Layer 7 of a small transformer language model trained on English Wikipedia (10 layers, counted from 0, width 128).
A neuron's activation on a vector x is SiLU(gate . x) times (in . x), where the dot is the dot product.
The model reads these tokens: " to" " Fred" "dy" "." "\n\n" "When" " a" " char" "ity" " fund" " is" " raised" " to"

The vector x that enters this layer's MLP at each token. A number n stands for (n - 128) times 0.036.
0 " to": 125, 137, 108, 122, 119, 124, 143, 111, 96, 135, 105, 134, 131, 119, 136, 125, 124, 136, 148, 116, 125, 123, 117, 108, 134, 115, 107, 131, 87, 122, 161, 141, 139, 131, 126, 100, 138, 134, 122, 115, 135, 148, 146, 127, 122, 184, 132, 138, 116, 141, 138, 105, 140, 126, 129, 123, 131, 156, 141, 100, 147, 108, 122, 109, 119, 110, 140, 134, 95, 156, 248, 115, 128, 121, 136, 121, 124, 155, 141, 122, 138, 122, 147, 131, 129, 120, 110, 133, 94, 132, 131, 118, 152, 149, 134, 106, 123, 128, 149, 138, 116, 142, 107, 150, 148, 120, 134, 127, 128, 128, 150, 114, 135, 131, 128, 143, 61, 102, 81, 106, 124, 121, 128, 161, 154, 144, 155, 120
1 " Fred": 96, 144, 144, 120, 131, 139, 112, 90, 116, 131, 140, 182, 130, 123, 127, 140, 109, 150, 127, 115, 158, 120, 106, 107, 122, 129, 142, 150, 82, 118, 97, 135, 155, 128, 127, 85, 160, 113, 145, 114, 172, 117, 105, 99, 195, 125, 112, 131, 159, 148, 149, 140, 134, 137, 157, 107, 130, 134, 123, 111, 133, 147, 113, 103, 107, 104, 137, 132, 114, 115, 109, 133, 128, 136, 152, 122, 158, 144, 133, 116, 143, 155, 129, 151, 129, 131, 155, 114, 88, 105, 86, 114, 146, 185, 124, 86, 139, 112, 130, 143, 94, 109, 140, 136, 119, 161, 134, 141, 132, 159, 138, 108, 131, 85, 142, 120, 64, 133, 132, 107, 172, 101, 171, 195, 145, 145, 113, 121
2 "dy": 114, 144, 123, 118, 134, 146, 102, 86, 95, 132, 160, 169, 113, 123, 124, 173, 109, 126, 122, 128, 131, 134, 95, 127, 164, 105, 93, 87, 127, 141, 134, 153, 155, 136, 127, 130, 147, 130, 115, 128, 167, 104, 147, 78, 154, 113, 108, 128, 167, 120, 141, 106, 178, 140, 138, 128, 123, 129, 162, 93, 142, 111, 104, 96, 128, 106, 124, 165, 120, 106, 114, 145, 125, 150, 156, 119, 125, 140, 169, 108, 115, 136, 139, 159, 119, 126, 143, 177, 101, 101, 104, 74, 184, 145, 126, 102, 92, 130, 150, 139, 138, 117, 167, 135, 140, 168, 122, 114, 137, 118, 131, 161, 133, 107, 116, 91, 78, 117, 117, 110, 151, 132, 146, 135, 129, 103, 94, 113
3 ".": 115, 133, 100, 93, 126, 127, 131, 139, 141, 141, 114, 151, 135, 139, 125, 111, 130, 129, 151, 120, 114, 147, 117, 125, 119, 149, 115, 131, 108, 121, 152, 160, 123, 108, 155, 88, 130, 120, 125, 148, 118, 119, 166, 124, 165, 173, 118, 126, 159, 140, 135, 139, 146, 148, 125, 111, 141, 117, 132, 118, 152, 134, 116, 130, 149, 124, 148, 129, 42, 119, 222, 104, 132, 117, 138, 130, 114, 158, 157, 119, 114, 153, 157, 134, 111, 146, 123, 130, 106, 133, 117, 86, 123, 130, 121, 113, 108, 125, 147, 145, 120, 137, 136, 141, 113, 115, 139, 127, 119, 118, 142, 92, 133, 121, 141, 145, 77, 96, 108, 106, 142, 130, 143, 142, 122, 147, 123, 131
4 "\n\n": 112, 116, 151, 97, 131, 138, 136, 141, 138, 136, 109, 121, 116, 141, 124, 91, 126, 112, 146, 132, 109, 135, 137, 118, 119, 143, 118, 114, 126, 120, 149, 149, 102, 103, 142, 74, 123, 107, 121, 130, 113, 132, 148, 138, 164, 170, 95, 150, 139, 142, 138, 184, 198, 145, 139, 108, 149, 146, 129, 119, 161, 135, 104, 134, 145, 113, 121, 136, 111, 122, 230, 97, 111, 112, 138, 126, 118, 123, 146, 101, 125, 135, 132, 131, 112, 150, 115, 152, 113, 128, 125, 98, 117, 142, 124, 110, 110, 114, 150, 146, 114, 149, 126, 153, 115, 118, 128, 142, 120, 107, 135, 95, 121, 118, 144, 180, 86, 105, 118, 121, 146, 136, 137, 127, 120, 140, 167, 130
5 "When": 133, 106, 140, 144, 128, 138, 132, 106, 141, 155, 105, 113, 126, 164, 129, 136, 139, 146, 144, 100, 129, 117, 116, 115, 109, 153, 102, 146, 98, 105, 154, 132, 128, 143, 127, 98, 145, 129, 125, 125, 131, 112, 131, 128, 164, 176, 123, 119, 120, 170, 133, 161, 148, 136, 126, 119, 121, 133, 125, 104, 154, 88, 114, 125, 99, 115, 144, 131, 95, 127, 214, 83, 137, 98, 150, 134, 127, 118, 103, 94, 127, 154, 120, 150, 95, 104, 158, 124, 104, 110, 136, 80, 89, 142, 145, 104, 127, 110, 123, 122, 146, 120, 124, 143, 84, 128, 133, 172, 132, 141, 160, 105, 125, 81, 102, 155, 69, 128, 105, 140, 129, 135, 130, 142, 132, 143, 154, 124
6 " a": 153, 151, 151, 98, 118, 126, 127, 135, 141, 150, 131, 93, 124, 123, 122, 137, 155, 147, 137, 146, 133, 148, 102, 95, 123, 135, 108, 126, 124, 136, 162, 168, 122, 158, 145, 131, 136, 159, 128, 113, 156, 180, 141, 100, 150, 154, 94, 120, 106, 169, 130, 165, 141, 113, 122, 112, 127, 82, 86, 104, 188, 125, 123, 113, 106, 130, 133, 100, 125, 102, 224, 115, 131, 93, 123, 127, 131, 154, 127, 128, 105, 128, 106, 131, 132, 98, 129, 149, 118, 138, 103, 128, 115, 122, 127, 126, 151, 112, 149, 143, 107, 116, 163, 157, 100, 109, 131, 120, 105, 147, 116, 136, 153, 104, 139, 137, 77, 115, 114, 134, 117, 102, 129, 139, 128, 147, 135, 143
7 " char": 111, 141, 117, 118, 128, 163, 145, 145, 136, 175, 104, 113, 115, 137, 149, 164, 156, 97, 153, 114, 151, 160, 117, 150, 105, 123, 112, 166, 129, 112, 125, 127, 116, 158, 152, 130, 127, 108, 97, 138, 109, 123, 145, 74, 148, 154, 122, 125, 184, 154, 122, 142, 121, 107, 101, 127, 130, 104, 132, 114, 145, 178, 112, 97, 147, 114, 140, 119, 135, 156, 180, 111, 128, 118, 130, 103, 148, 150, 145, 105, 110, 133, 138, 158, 158, 132, 144, 121, 144, 100, 112, 113, 139, 133, 131, 112, 133, 112, 122, 135, 135, 189, 201, 145, 82, 108, 151, 145, 93, 96, 128, 114, 116, 123, 146, 84, 87, 127, 90, 140, 130, 95, 147, 147, 130, 127, 146, 134
8 "ity": 142, 125, 172, 87, 156, 166, 148, 130, 138, 121, 101, 123, 74, 153, 131, 125, 133, 143, 129, 128, 86, 83, 77, 136, 112, 125, 103, 82, 150, 120, 120, 112, 148, 155, 104, 158, 157, 109, 131, 142, 158, 129, 112, 121, 162, 130, 109, 136, 146, 119, 123, 136, 115, 121, 127, 122, 109, 116, 137, 136, 185, 123, 95, 123, 104, 140, 82, 131, 103, 100, 144, 100, 147, 109, 114, 128, 126, 116, 133, 118, 110, 138, 153, 165, 146, 105, 122, 107, 112, 145, 163, 137, 116, 117, 118, 124, 113, 140, 120, 112, 168, 135, 140, 139, 115, 113, 139, 137, 119, 140, 156, 130, 138, 98, 94, 152, 53, 55, 147, 92, 114, 108, 113, 136, 135, 142, 111, 125
9 " fund": 137, 132, 137, 101, 148, 122, 161, 142, 147, 136, 123, 110, 122, 134, 139, 111, 123, 120, 94, 124, 116, 164, 105, 111, 127, 121, 112, 132, 112, 135, 165, 114, 128, 150, 87, 93, 126, 134, 119, 143, 133, 124, 105, 91, 152, 115, 127, 111, 165, 126, 136, 158, 105, 130, 114, 112, 113, 99, 111, 132, 197, 135, 154, 112, 127, 128, 116, 117, 102, 147, 155, 141, 143, 132, 88, 139, 137, 162, 119, 129, 94, 150, 148, 130, 122, 138, 123, 132, 108, 135, 142, 102, 128, 133, 138, 123, 133, 135, 113, 151, 143, 124, 152, 133, 94, 133, 118, 141, 110, 148, 176, 72, 88, 132, 143, 145, 31, 100, 131, 153, 152, 114, 112, 120, 134, 137, 149, 123
10 " is": 135, 130, 128, 124, 106, 106, 127, 119, 120, 122, 114, 107, 133, 119, 138, 173, 129, 125, 111, 134, 101, 151, 114, 128, 125, 116, 131, 120, 134, 132, 134, 166, 136, 136, 116, 132, 121, 162, 137, 131, 104, 121, 159, 120, 156, 159, 139, 132, 130, 134, 139, 144, 99, 154, 141, 102, 132, 173, 89, 114, 145, 82, 127, 89, 153, 124, 124, 123, 120, 122, 224, 122, 126, 126, 134, 130, 120, 120, 138, 95, 119, 149, 144, 148, 97, 127, 119, 146, 126, 142, 135, 130, 108, 124, 107, 139, 132, 116, 135, 103, 140, 145, 137, 148, 157, 109, 116, 124, 135, 136, 140, 112, 134, 117, 138, 124, 42, 119, 108, 127, 114, 118, 153, 136, 116, 95, 150, 155
11 " raised": 149, 136, 132, 114, 130, 129, 125, 118, 130, 104, 135, 110, 106, 136, 187, 161, 129, 116, 127, 134, 112, 152, 119, 105, 124, 122, 138, 143, 119, 138, 126, 154, 189, 118, 102, 127, 154, 143, 132, 129, 123, 145, 150, 159, 120, 154, 123, 110, 135, 95, 134, 134, 108, 146, 143, 116, 111, 145, 131, 144, 137, 107, 120, 94, 137, 132, 123, 139, 127, 104, 201, 132, 125, 130, 131, 142, 160, 116, 137, 110, 169, 114, 111, 116, 121, 114, 116, 137, 113, 128, 127, 114, 130, 159, 165, 108, 129, 149, 127, 114, 152, 123, 85, 126, 113, 86, 150, 112, 121, 149, 122, 101, 130, 109, 145, 135, 44, 106, 114, 119, 144, 94, 153, 161, 140, 100, 126, 159
12 " to": 127, 95, 101, 126, 121, 130, 155, 129, 86, 146, 107, 143, 104, 119, 144, 135, 125, 139, 152, 120, 123, 128, 109, 115, 133, 121, 135, 128, 98, 133, 168, 151, 146, 126, 113, 129, 132, 142, 120, 133, 125, 137, 132, 124, 113, 168, 115, 133, 92, 135, 141, 121, 133, 127, 129, 124, 118, 162, 131, 101, 139, 104, 123, 110, 130, 125, 132, 126, 111, 162, 237, 138, 130, 119, 129, 126, 131, 150, 136, 123, 155, 149, 147, 154, 124, 118, 119, 148, 112, 125, 124, 109, 147, 150, 147, 94, 126, 123, 139, 138, 119, 134, 91, 149, 169, 126, 131, 125, 139, 122, 152, 111, 145, 119, 140, 142, 60, 103, 91, 112, 129, 133, 144, 169, 149, 125, 163, 144

Each question shows the input weights of one neuron of the MLP. A number n stands for (n - 128) times 0.0031.

n158 gate: 123, 117, 106, 139, 151, 100, 137, 177, 140, 147, 130, 113, 128, 103, 173, 109, 80, 124, 134, 137, 168, 82, 170, 179, 168, 138, 121, 121, 166, 147, 129, 172, 120, 88, 152, 133, 98, 136, 138, 108, 95, 85, 163, 109, 121, 118, 150, 127, 96, 109, 143, 91, 69, 168, 71, 145, 135, 136, 124, 119, 132, 152, 124, 110, 140, 131, 145, 130, 129, 95, 110, 140, 136, 111, 123, 80, 145, 115, 177, 126, 143, 102, 146, 90, 159, 163, 153, 172, 109, 62, 118, 167, 77, 134, 131, 150, 166, 146, 151, 84, 108, 110, 136, 100, 134, 189, 92, 137, 165, 89, 116, 131, 124, 67, 162, 146, 102, 149, 137, 144, 134, 145, 111, 142, 141, 66, 102, 203
n158 in: 195, 139, 90, 118, 127, 177, 125, 135, 108, 92, 137, 163, 162, 87, 130, 173, 144, 154, 102, 166, 148, 161, 114, 142, 141, 104, 159, 154, 170, 131, 93, 122, 116, 136, 171, 194, 123, 163, 101, 144, 137, 158, 163, 147, 108, 134, 169, 112, 148, 121, 141, 105, 154, 162, 90, 121, 97, 148, 105, 108, 134, 160, 142, 137, 165, 116, 123, 88, 129, 110, 109, 147, 146, 141, 143, 104, 169, 177, 89, 137, 162, 126, 161, 112, 101, 89, 140, 89, 113, 102, 103, 160, 119, 157, 118, 158, 110, 134, 118, 95, 123, 130, 99, 121, 114, 144, 83, 164, 138, 106, 125, 140, 115, 99, 132, 158, 134, 159, 103, 151, 146, 137, 163, 136, 169, 101, 138, 172
On which token does it fire most, and how strongly? 4 "\n\n", at about 0.46

n240 gate: 79, 166, 115, 147, 140, 149, 123, 133, 120, 123, 163, 108, 114, 150, 157, 124, 116, 116, 80, 161, 197, 55, 142, 166, 164, 139, 120, 170, 129, 79, 158, 95, 72, 88, 130, 129, 149, 148, 72, 140, 110, 179, 146, 141, 76, 94, 128, 102, 138, 124, 143, 131, 121, 129, 94, 130, 200, 144, 106, 137, 135, 80, 180, 147, 121, 118, 158, 161, 140, 146, 123, 125, 149, 105, 81, 96, 92, 162, 120, 134, 136, 100, 154, 101, 125, 143, 129, 169, 99, 91, 180, 220, 131, 144, 89, 155, 148, 128, 153, 150, 162, 181, 149, 113, 121, 115, 135, 191, 207, 98, 134, 126, 154, 115, 112, 97, 219, 111, 188, 156, 75, 143, 143, 168, 107, 113, 128, 160
n240 in: 136, 61, 98, 144, 94, 79, 124, 135, 112, 119, 98, 127, 186, 156, 136, 121, 133, 119, 174, 119, 72, 144, 94, 158, 77, 103, 133, 177, 102, 134, 134, 154, 169, 186, 114, 143, 152, 170, 126, 135, 184, 94, 119, 133, 151, 113, 125, 141, 133, 121, 167, 104, 149, 56, 155, 119, 136, 149, 137, 156, 152, 176, 148, 148, 137, 139, 191, 125, 115, 106, 95, 124, 128, 104, 114, 64, 95, 121, 146, 164, 55, 155, 99, 171, 115, 104, 164, 148, 148, 138, 108, 142, 136, 134, 149, 48, 124, 99, 103, 214, 137, 152, 106, 89, 131, 126, 143, 144, 130, 160, 85, 141, 125, 157, 125, 111, 109, 125, 130, 127, 147, 74, 112, 137, 148, 131, 127, 134
It fires most on token 4 "\n\n"

n263 gate: 126, 126, 116, 67, 119, 180, 134, 162, 209, 152, 133, 118, 120, 155, 114, 100, 156, 112, 170, 132, 130, 142, 149, 130, 102, 114, 72, 148, 88, 125, 92, 149, 101, 141, 141, 131, 110, 137, 111, 142, 104, 144, 131, 162, 132, 127, 89, 127, 97, 101, 130, 120, 174, 115, 126, 143, 166, 158, 112, 124, 165, 91, 148, 154, 154, 153, 130, 100, 95, 152, 138, 159, 68, 140, 88, 117, 148, 162, 133, 115, 120, 145, 96, 111, 126, 116, 109, 156, 178, 177, 107, 120, 106, 102, 130, 76, 156, 102, 118, 111, 121, 89, 137, 117, 93, 138, 146, 154, 136, 127, 131, 137, 162, 142, 142, 148, 109, 126, 129, 97, 164, 109, 154, 135, 53, 151, 153, 85
n263 in: 158, 147, 119, 155, 119, 188, 99, 128, 143, 127, 114, 116, 114, 139, 164, 160, 120, 118, 110, 179, 91, 130, 169, 126, 149, 165, 142, 88, 154, 134, 160, 134, 122, 131, 114, 49, 138, 175, 174, 101, 90, 123, 132, 135, 158, 149, 94, 181, 118, 150, 106, 146, 128, 136, 170, 150, 106, 114, 134, 169, 163, 109, 99, 123, 109, 146, 134, 139, 122, 151, 133, 123, 109, 124, 177, 157, 132, 118, 138, 158, 121, 119, 122, 118, 128, 138, 90, 102, 96, 128, 112, 82, 159, 142, 110, 85, 140, 118, 177, 134, 179, 129, 127, 134, 140, 146, 146, 160, 178, 92, 176, 143, 97, 114, 144, 116, 142, 122, 126, 98, 81, 107, 123, 150, 174, 180, 163, 178
On which token does it fire most, and how strongly? 4 "\n\n", at about 2.8

n92 gate: 110, 124, 106, 160, 101, 145, 91, 115, 77, 123, 139, 88, 135, 131, 84, 147, 139, 143, 94, 123, 98, 90, 83, 140, 133, 149, 161, 124, 111, 118, 152, 155, 139, 108, 117, 101, 147, 134, 133, 128, 113, 207, 124, 151, 92, 175, 153, 104, 145, 117, 93, 125, 82, 101, 176, 178, 106, 194, 135, 142, 173, 128, 154, 117, 118, 102, 157, 128, 149, 153, 75, 145, 129, 99, 100, 151, 149, 92, 105, 95, 109, 126, 141, 92, 117, 111, 113, 146, 136, 175, 152, 115, 116, 82, 135, 113, 121, 139, 144, 139, 104, 96, 105, 135, 125, 143, 142, 209, 81, 132, 133, 158, 108, 117, 86, 118, 128, 141, 83, 156, 128, 172, 118, 124, 62, 87, 123, 122
n92 in: 138, 88, 122, 130, 158, 159, 140, 116, 153, 130, 162, 114, 130, 177, 100, 157, 111, 154, 124, 34, 165, 124, 143, 101, 140, 134, 116, 160, 128, 133, 106, 104, 136, 104, 130, 161, 131, 186, 131, 149, 179, 116, 126, 90, 86, 102, 119, 126, 99, 97, 159, 176, 116, 89, 99, 117, 155, 107, 153, 91, 107, 122, 139, 119, 101, 105, 140, 98, 159, 120, 152, 109, 158, 75, 142, 105, 84, 184, 138, 83, 129, 148, 120, 124, 173, 126, 133, 84, 144, 137, 159, 169, 143, 130, 151, 169, 156, 123, 119, 141, 108, 134, 102, 120, 109, 78, 134, 65, 150, 103, 127, 180, 103, 143, 134, 139, 105, 123, 193, 126, 119, 149, 162, 149, 132, 138, 124, 129
Its three highest activations, in order, are on tokens 4 "\n\n", 3 ".", 2 "dy"

n27 gate: 163, 182, 112, 79, 98, 156, 123, 148, 124, 112, 113, 59, 74, 105, 146, 138, 85, 151, 100, 155, 161, 138, 155, 112, 155, 163, 121, 179, 96, 138, 116, 151, 62, 124, 131, 100, 115, 141, 150, 136, 98, 210, 165, 152, 79, 94, 137, 135, 100, 146, 146, 125, 168, 143, 147, 138, 135, 77, 139, 90, 166, 127, 153, 198, 145, 61, 131, 155, 143, 142, 142, 188, 100, 160, 123, 95, 101, 164, 102, 157, 128, 181, 115, 103, 126, 91, 109, 138, 153, 171, 79, 164, 142, 108, 146, 125, 150, 87, 108, 74, 133, 122, 135, 106, 112, 161, 125, 138, 172, 110, 126, 182, 112, 88, 120, 92, 162, 119, 217, 88, 113, 149, 143, 112, 77, 161, 135, 128
n27 in: 116, 39, 146, 142, 95, 156, 56, 165, 151, 134, 175, 112, 122, 132, 157, 112, 125, 178, 202, 159, 150, 104, 136, 88, 132, 111, 120, 153, 169, 120, 154, 194, 125, 155, 160, 116, 137, 108, 80, 147, 125, 158, 92, 117, 164, 113, 95, 109, 126, 143, 85, 135, 155, 210, 107, 126, 126, 135, 96, 107, 114, 85, 103, 113, 133, 197, 147, 144, 132, 164, 112, 120, 164, 111, 147, 120, 108, 106, 156, 123, 140, 147, 124, 119, 107, 132, 142, 140, 180, 148, 77, 130, 178, 124, 142, 141, 122, 157, 159, 138, 147, 117, 171, 125, 175, 107, 125, 136, 110, 131, 118, 117, 170, 100, 141, 140, 139, 147, 102, 180, 130, 107, 125, 129, 93, 106, 113, 94
It fires most on token 6 " a"

n220 gate: 88, 162, 163, 121, 144, 157, 160, 120, 121, 153, 159, 157, 124, 148, 118, 154, 118, 152, 99, 118, 113, 91, 144, 129, 129, 160, 99, 97, 102, 92, 145, 163, 87, 119, 147, 156, 135, 82, 128, 127, 104, 129, 109, 105, 138, 130, 179, 72, 128, 131, 153, 142, 136, 94, 82, 121, 148, 134, 120, 95, 59, 115, 91, 122, 154, 172, 134, 132, 119, 124, 71, 126, 194, 122, 122, 156, 77, 135, 112, 113, 125, 132, 108, 79, 136, 155, 110, 149, 141, 118, 133, 131, 145, 75, 120, 127, 164, 163, 156, 114, 102, 84, 124, 102, 136, 175, 122, 103, 154, 97, 157, 139, 158, 154, 197, 105, 203, 101, 128, 121, 167, 172, 81, 142, 149, 144, 98, 123
n220 in: 182, 156, 99, 103, 133, 136, 126, 94, 121, 116, 82, 89, 118, 135, 111, 112, 128, 110, 159, 136, 115, 147, 114, 140, 135, 113, 142, 139, 151, 127, 145, 84, 160, 146, 124, 108, 90, 148, 125, 109, 157, 104, 189, 181, 117, 124, 140, 141, 147, 126, 142, 137, 103, 119, 144, 140, 148, 90, 154, 118, 175, 167, 154, 96, 42, 115, 124, 143, 153, 116, 131, 150, 84, 161, 101, 127, 121, 97, 140, 124, 148, 133, 122, 146, 122, 119, 137, 158, 97, 177, 109, 172, 139, 193, 121, 141, 120, 132, 104, 152, 163, 129, 155, 150, 141, 112, 106, 135, 150, 128, 134, 113, 109, 128, 109, 162, 122, 139, 108, 153, 143, 104, 138, 90, 119, 85, 133, 156
On which two tokens does it fire most, strongest first? 3 ".", 1 " Fred"

n260 gate: 187, 81, 158, 150, 130, 145, 112, 130, 135, 122, 93, 141, 135, 107, 140, 113, 117, 140, 163, 153, 113, 114, 174, 162, 132, 174, 170, 158, 208, 126, 93, 165, 135, 148, 160, 124, 146, 136, 76, 132, 117, 122, 133, 161, 135, 160, 117, 124, 156, 140, 109, 89, 106, 175, 119, 98, 181, 162, 125, 96, 132, 139, 143, 112, 129, 137, 148, 118, 145, 121, 114, 127, 125, 157, 145, 182, 163, 117, 122, 131, 118, 137, 157, 125, 87, 157, 110, 124, 188, 137, 115, 126, 110, 149, 179, 105, 144, 166, 134, 160, 96, 130, 111, 167, 134, 163, 84, 98, 190, 114, 149, 123, 141, 84, 131, 193, 168, 140, 186, 101, 94, 170, 175, 100, 121, 160, 147, 108
n260 in: 147, 153, 93, 145, 145, 143, 69, 143, 110, 144, 138, 121, 145, 109, 146, 145, 98, 121, 104, 86, 126, 127, 94, 105, 133, 109, 105, 178, 110, 54, 142, 152, 108, 128, 99, 94, 143, 105, 139, 157, 120, 124, 74, 104, 159, 143, 121, 141, 121, 85, 166, 132, 150, 129, 117, 188, 131, 123, 144, 121, 125, 141, 127, 125, 120, 118, 100, 138, 147, 162, 134, 168, 120, 106, 157, 170, 166, 130, 166, 99, 91, 176, 85, 113, 113, 153, 142, 123, 141, 85, 183, 65, 150, 154, 64, 170, 122, 85, 136, 170, 146, 126, 133, 150, 91, 100, 134, 142, 136, 106, 111, 164, 122, 106, 122, 100, 119, 168, 79, 152, 129, 121, 140, 127, 172, 141, 131, 86
It fires most on token 8 "ity"

n182 gate: 119, 140, 144, 151, 123, 167, 134, 127, 164, 135, 118, 144, 126, 159, 120, 84, 70, 114, 98, 137, 147, 88, 95, 159, 130, 163, 141, 80, 108, 128, 123, 116, 131, 93, 65, 111, 167, 137, 178, 133, 187, 214, 130, 157, 123, 161, 151, 126, 134, 110, 71, 143, 104, 86, 136, 116, 134, 150, 142, 55, 155, 44, 189, 121, 102, 150, 120, 129, 138, 132, 82, 148, 178, 85, 137, 130, 128, 131, 112, 69, 147, 110, 110, 167, 142, 113, 107, 151, 152, 129, 136, 145, 94, 71, 123, 125, 171, 103, 128, 112, 80, 101, 94, 108, 138, 150, 152, 136, 145, 140, 131, 117, 126, 133, 125, 127, 137, 114, 151, 149, 119, 102, 76, 134, 132, 147, 95, 107
n182 in: 145, 158, 118, 134, 128, 199, 134, 118, 122, 79, 95, 168, 187, 122, 145, 119, 136, 149, 131, 180, 111, 145, 86, 88, 158, 154, 164, 94, 75, 157, 136, 105, 122, 130, 147, 103, 132, 132, 110, 117, 127, 153, 100, 160, 160, 144, 137, 197, 143, 130, 105, 134, 145, 78, 155, 114, 175, 164, 124, 112, 131, 95, 134, 80, 156, 103, 85, 131, 102, 143, 158, 117, 214, 137, 138, 94, 143, 134, 121, 120, 168, 153, 149, 128, 156, 124, 111, 131, 136, 148, 126, 146, 171, 126, 141, 92, 163, 143, 111, 174, 102, 59, 129, 139, 147, 130, 94, 137, 140, 151, 124, 140, 125, 150, 138, 137, 143, 99, 127, 139, 79, 143, 98, 159, 119, 105, 124, 168
It fires most on token 8 "ity"

n251 gate: 156, 97, 69, 180, 91, 146, 123, 77, 121, 101, 128, 101, 150, 139, 99, 160, 207, 91, 109, 145, 69, 148, 200, 131, 160, 122, 155, 141, 133, 98, 96, 163, 124, 103, 155, 201, 151, 127, 98, 119, 101, 136, 147, 163, 68, 98, 186, 128, 97, 112, 120, 116, 63, 120, 135, 139, 129, 152, 141, 135, 170, 172, 193, 146, 92, 119, 167, 91, 113, 116, 134, 131, 157, 102, 121, 154, 136, 80, 84, 158, 102, 137, 153, 109, 162, 88, 131, 185, 163, 74, 160, 170, 78, 138, 134, 135, 102, 146, 136, 136, 85, 166, 84, 159, 175, 138, 123, 159, 124, 154, 142, 116, 144, 97, 137, 122, 110, 107, 151, 96, 141, 126, 128, 115, 163, 179, 143, 118
n251 in: 126, 165, 149, 91, 155, 119, 138, 78, 143, 147, 122, 136, 94, 123, 154, 105, 125, 164, 118, 100, 120, 134, 119, 143, 135, 156, 125, 126, 66, 123, 172, 112, 153, 152, 82, 56, 93, 143, 113, 165, 162, 147, 155, 110, 164, 154, 135, 144, 90, 132, 126, 159, 147, 150, 143, 134, 133, 146, 202, 113, 120, 90, 125, 109, 139, 151, 129, 186, 148, 82, 120, 74, 121, 125, 146, 80, 107, 96, 126, 101, 147, 147, 120, 130, 109, 75, 101, 86, 82, 188, 122, 138, 134, 115, 135, 156, 133, 97, 161, 115, 160, 96, 133, 144, 156, 115, 142, 135, 125, 98, 137, 146, 84, 192, 106, 86, 145, 153, 109, 141, 119, 130, 111, 117, 130, 118, 98, 122
On which token does it fire most, and how strongly? 7 " char", at about 0.21

n127 gate: 79, 67, 101, 136, 111, 93, 97, 180, 126, 158, 126, 135, 123, 158, 133, 102, 123, 88, 134, 115, 131, 136, 120, 105, 101, 117, 132, 108, 117, 96, 75, 157, 137, 149, 135, 115, 137, 165, 124, 130, 117, 119, 111, 118, 102, 135, 142, 164, 93, 111, 181, 82, 128, 94, 146, 147, 152, 155, 120, 165, 83, 90, 115, 103, 138, 103, 165, 127, 161, 118, 139, 112, 115, 100, 116, 143, 122, 128, 107, 171, 102, 133, 33, 98, 164, 133, 109, 166, 139, 149, 139, 141, 131, 141, 130, 117, 134, 103, 143, 156, 87, 102, 152, 77, 125, 122, 112, 64, 122, 109, 134, 128, 146, 144, 94, 101, 110, 153, 155, 112, 130, 119, 106, 134, 77, 104, 192, 126
n127 in: 102, 124, 144, 120, 95, 127, 110, 179, 112, 163, 112, 118, 191, 103, 133, 96, 113, 121, 139, 112, 168, 165, 82, 83, 147, 128, 108, 123, 150, 125, 102, 126, 109, 95, 164, 89, 78, 151, 92, 128, 126, 116, 99, 86, 127, 167, 124, 119, 100, 102, 150, 127, 141, 126, 175, 156, 147, 88, 92, 117, 163, 115, 122, 120, 181, 116, 161, 136, 157, 111, 135, 82, 163, 126, 157, 110, 175, 177, 145, 105, 71, 113, 97, 140, 115, 140, 138, 129, 134, 99, 108, 95, 148, 102, 152, 103, 138, 101, 168, 122, 132, 74, 116, 146, 145, 142, 80, 141, 119, 82, 126, 137, 111, 120, 78, 148, 131, 146, 121, 141, 113, 149, 110, 132, 87, 85, 143, 114
On which two tokens does it fire most, strongest first? 8 "ity", 11 " raised"

n75 gate: 125, 150, 150, 129, 142, 116, 144, 101, 131, 136, 123, 71, 185, 122, 114, 114, 134, 141, 102, 168, 142, 125, 116, 134, 100, 79, 113, 112, 106, 126, 169, 77, 130, 106, 83, 130, 135, 163, 67, 115, 158, 75, 134, 160, 132, 92, 135, 143, 138, 151, 134, 159, 131, 98, 134, 92, 142, 147, 181, 186, 126, 115, 154, 139, 85, 112, 121, 125, 139, 119, 124, 86, 124, 142, 92, 126, 137, 102, 141, 163, 153, 90, 79, 123, 128, 135, 143, 177, 128, 148, 182, 166, 107, 116, 120, 126, 148, 185, 125, 125, 79, 151, 159, 167, 128, 120, 174, 120, 128, 115, 121, 82, 142, 118, 78, 133, 133, 88, 130, 114, 139, 123, 163, 108, 121, 164, 135, 108
n75 in: 148, 155, 139, 146, 112, 134, 137, 151, 93, 108, 120, 156, 155, 98, 144, 106, 160, 102, 131, 161, 117, 159, 94, 82, 161, 137, 115, 130, 127, 97, 117, 152, 134, 153, 154, 111, 170, 115, 133, 69, 170, 126, 127, 84, 127, 159, 108, 130, 161, 129, 136, 130, 127, 160, 88, 97, 120, 139, 181, 121, 105, 130, 147, 92, 131, 121, 75, 89, 140, 145, 120, 96, 134, 85, 123, 158, 158, 108, 140, 128, 122, 116, 130, 156, 102, 153, 148, 87, 163, 88, 114, 81, 123, 140, 186, 121, 130, 158, 123, 131, 131, 140, 97, 189, 119, 70, 93, 115, 119, 110, 192, 120, 145, 144, 163, 118, 127, 98, 121, 152, 135, 65, 141, 101, 152, 136, 127, 149
On which two tokens does it fire most, strongest first? 9 " fund", 8 "ity"

n68 gate: 130, 104, 166, 85, 121, 135, 159, 106, 111, 157, 130, 162, 123, 126, 165, 139, 140, 141, 133, 153, 110, 130, 106, 89, 106, 112, 141, 109, 129, 137, 163, 96, 144, 173, 113, 119, 110, 143, 97, 164, 87, 144, 159, 118, 113, 180, 100, 189, 152, 157, 86, 99, 140, 95, 134, 110, 106, 151, 152, 114, 120, 130, 130, 63, 163, 153, 108, 147, 98, 133, 93, 150, 134, 92, 119, 144, 133, 126, 106, 131, 170, 172, 167, 79, 113, 148, 130, 156, 174, 113, 109, 155, 101, 102, 158, 106, 140, 146, 126, 86, 151, 101, 101, 119, 203, 178, 137, 153, 134, 98, 153, 154, 146, 106, 104, 123, 104, 157, 156, 155, 119, 138, 139, 133, 124, 77, 161, 147
n68 in: 131, 149, 137, 119, 147, 157, 112, 101, 168, 149, 119, 185, 124, 96, 167, 141, 131, 104, 83, 160, 171, 130, 129, 93, 128, 116, 161, 132, 121, 158, 138, 95, 117, 166, 105, 173, 145, 161, 117, 167, 167, 126, 120, 122, 142, 147, 142, 109, 120, 148, 126, 147, 145, 134, 160, 146, 146, 127, 171, 108, 168, 192, 81, 169, 101, 123, 120, 157, 170, 128, 149, 134, 127, 154, 115, 144, 95, 131, 135, 115, 116, 142, 134, 97, 97, 118, 123, 88, 122, 177, 117, 121, 131, 161, 98, 72, 104, 105, 156, 97, 166, 117, 104, 144, 151, 169, 127, 153, 118, 132, 152, 142, 131, 103, 116, 136, 130, 119, 138, 130, 104, 102, 142, 118, 214, 121, 131, 144
Its three highest activations, in order, are on tokens 12 " to", 2 "dy", 8 "ity"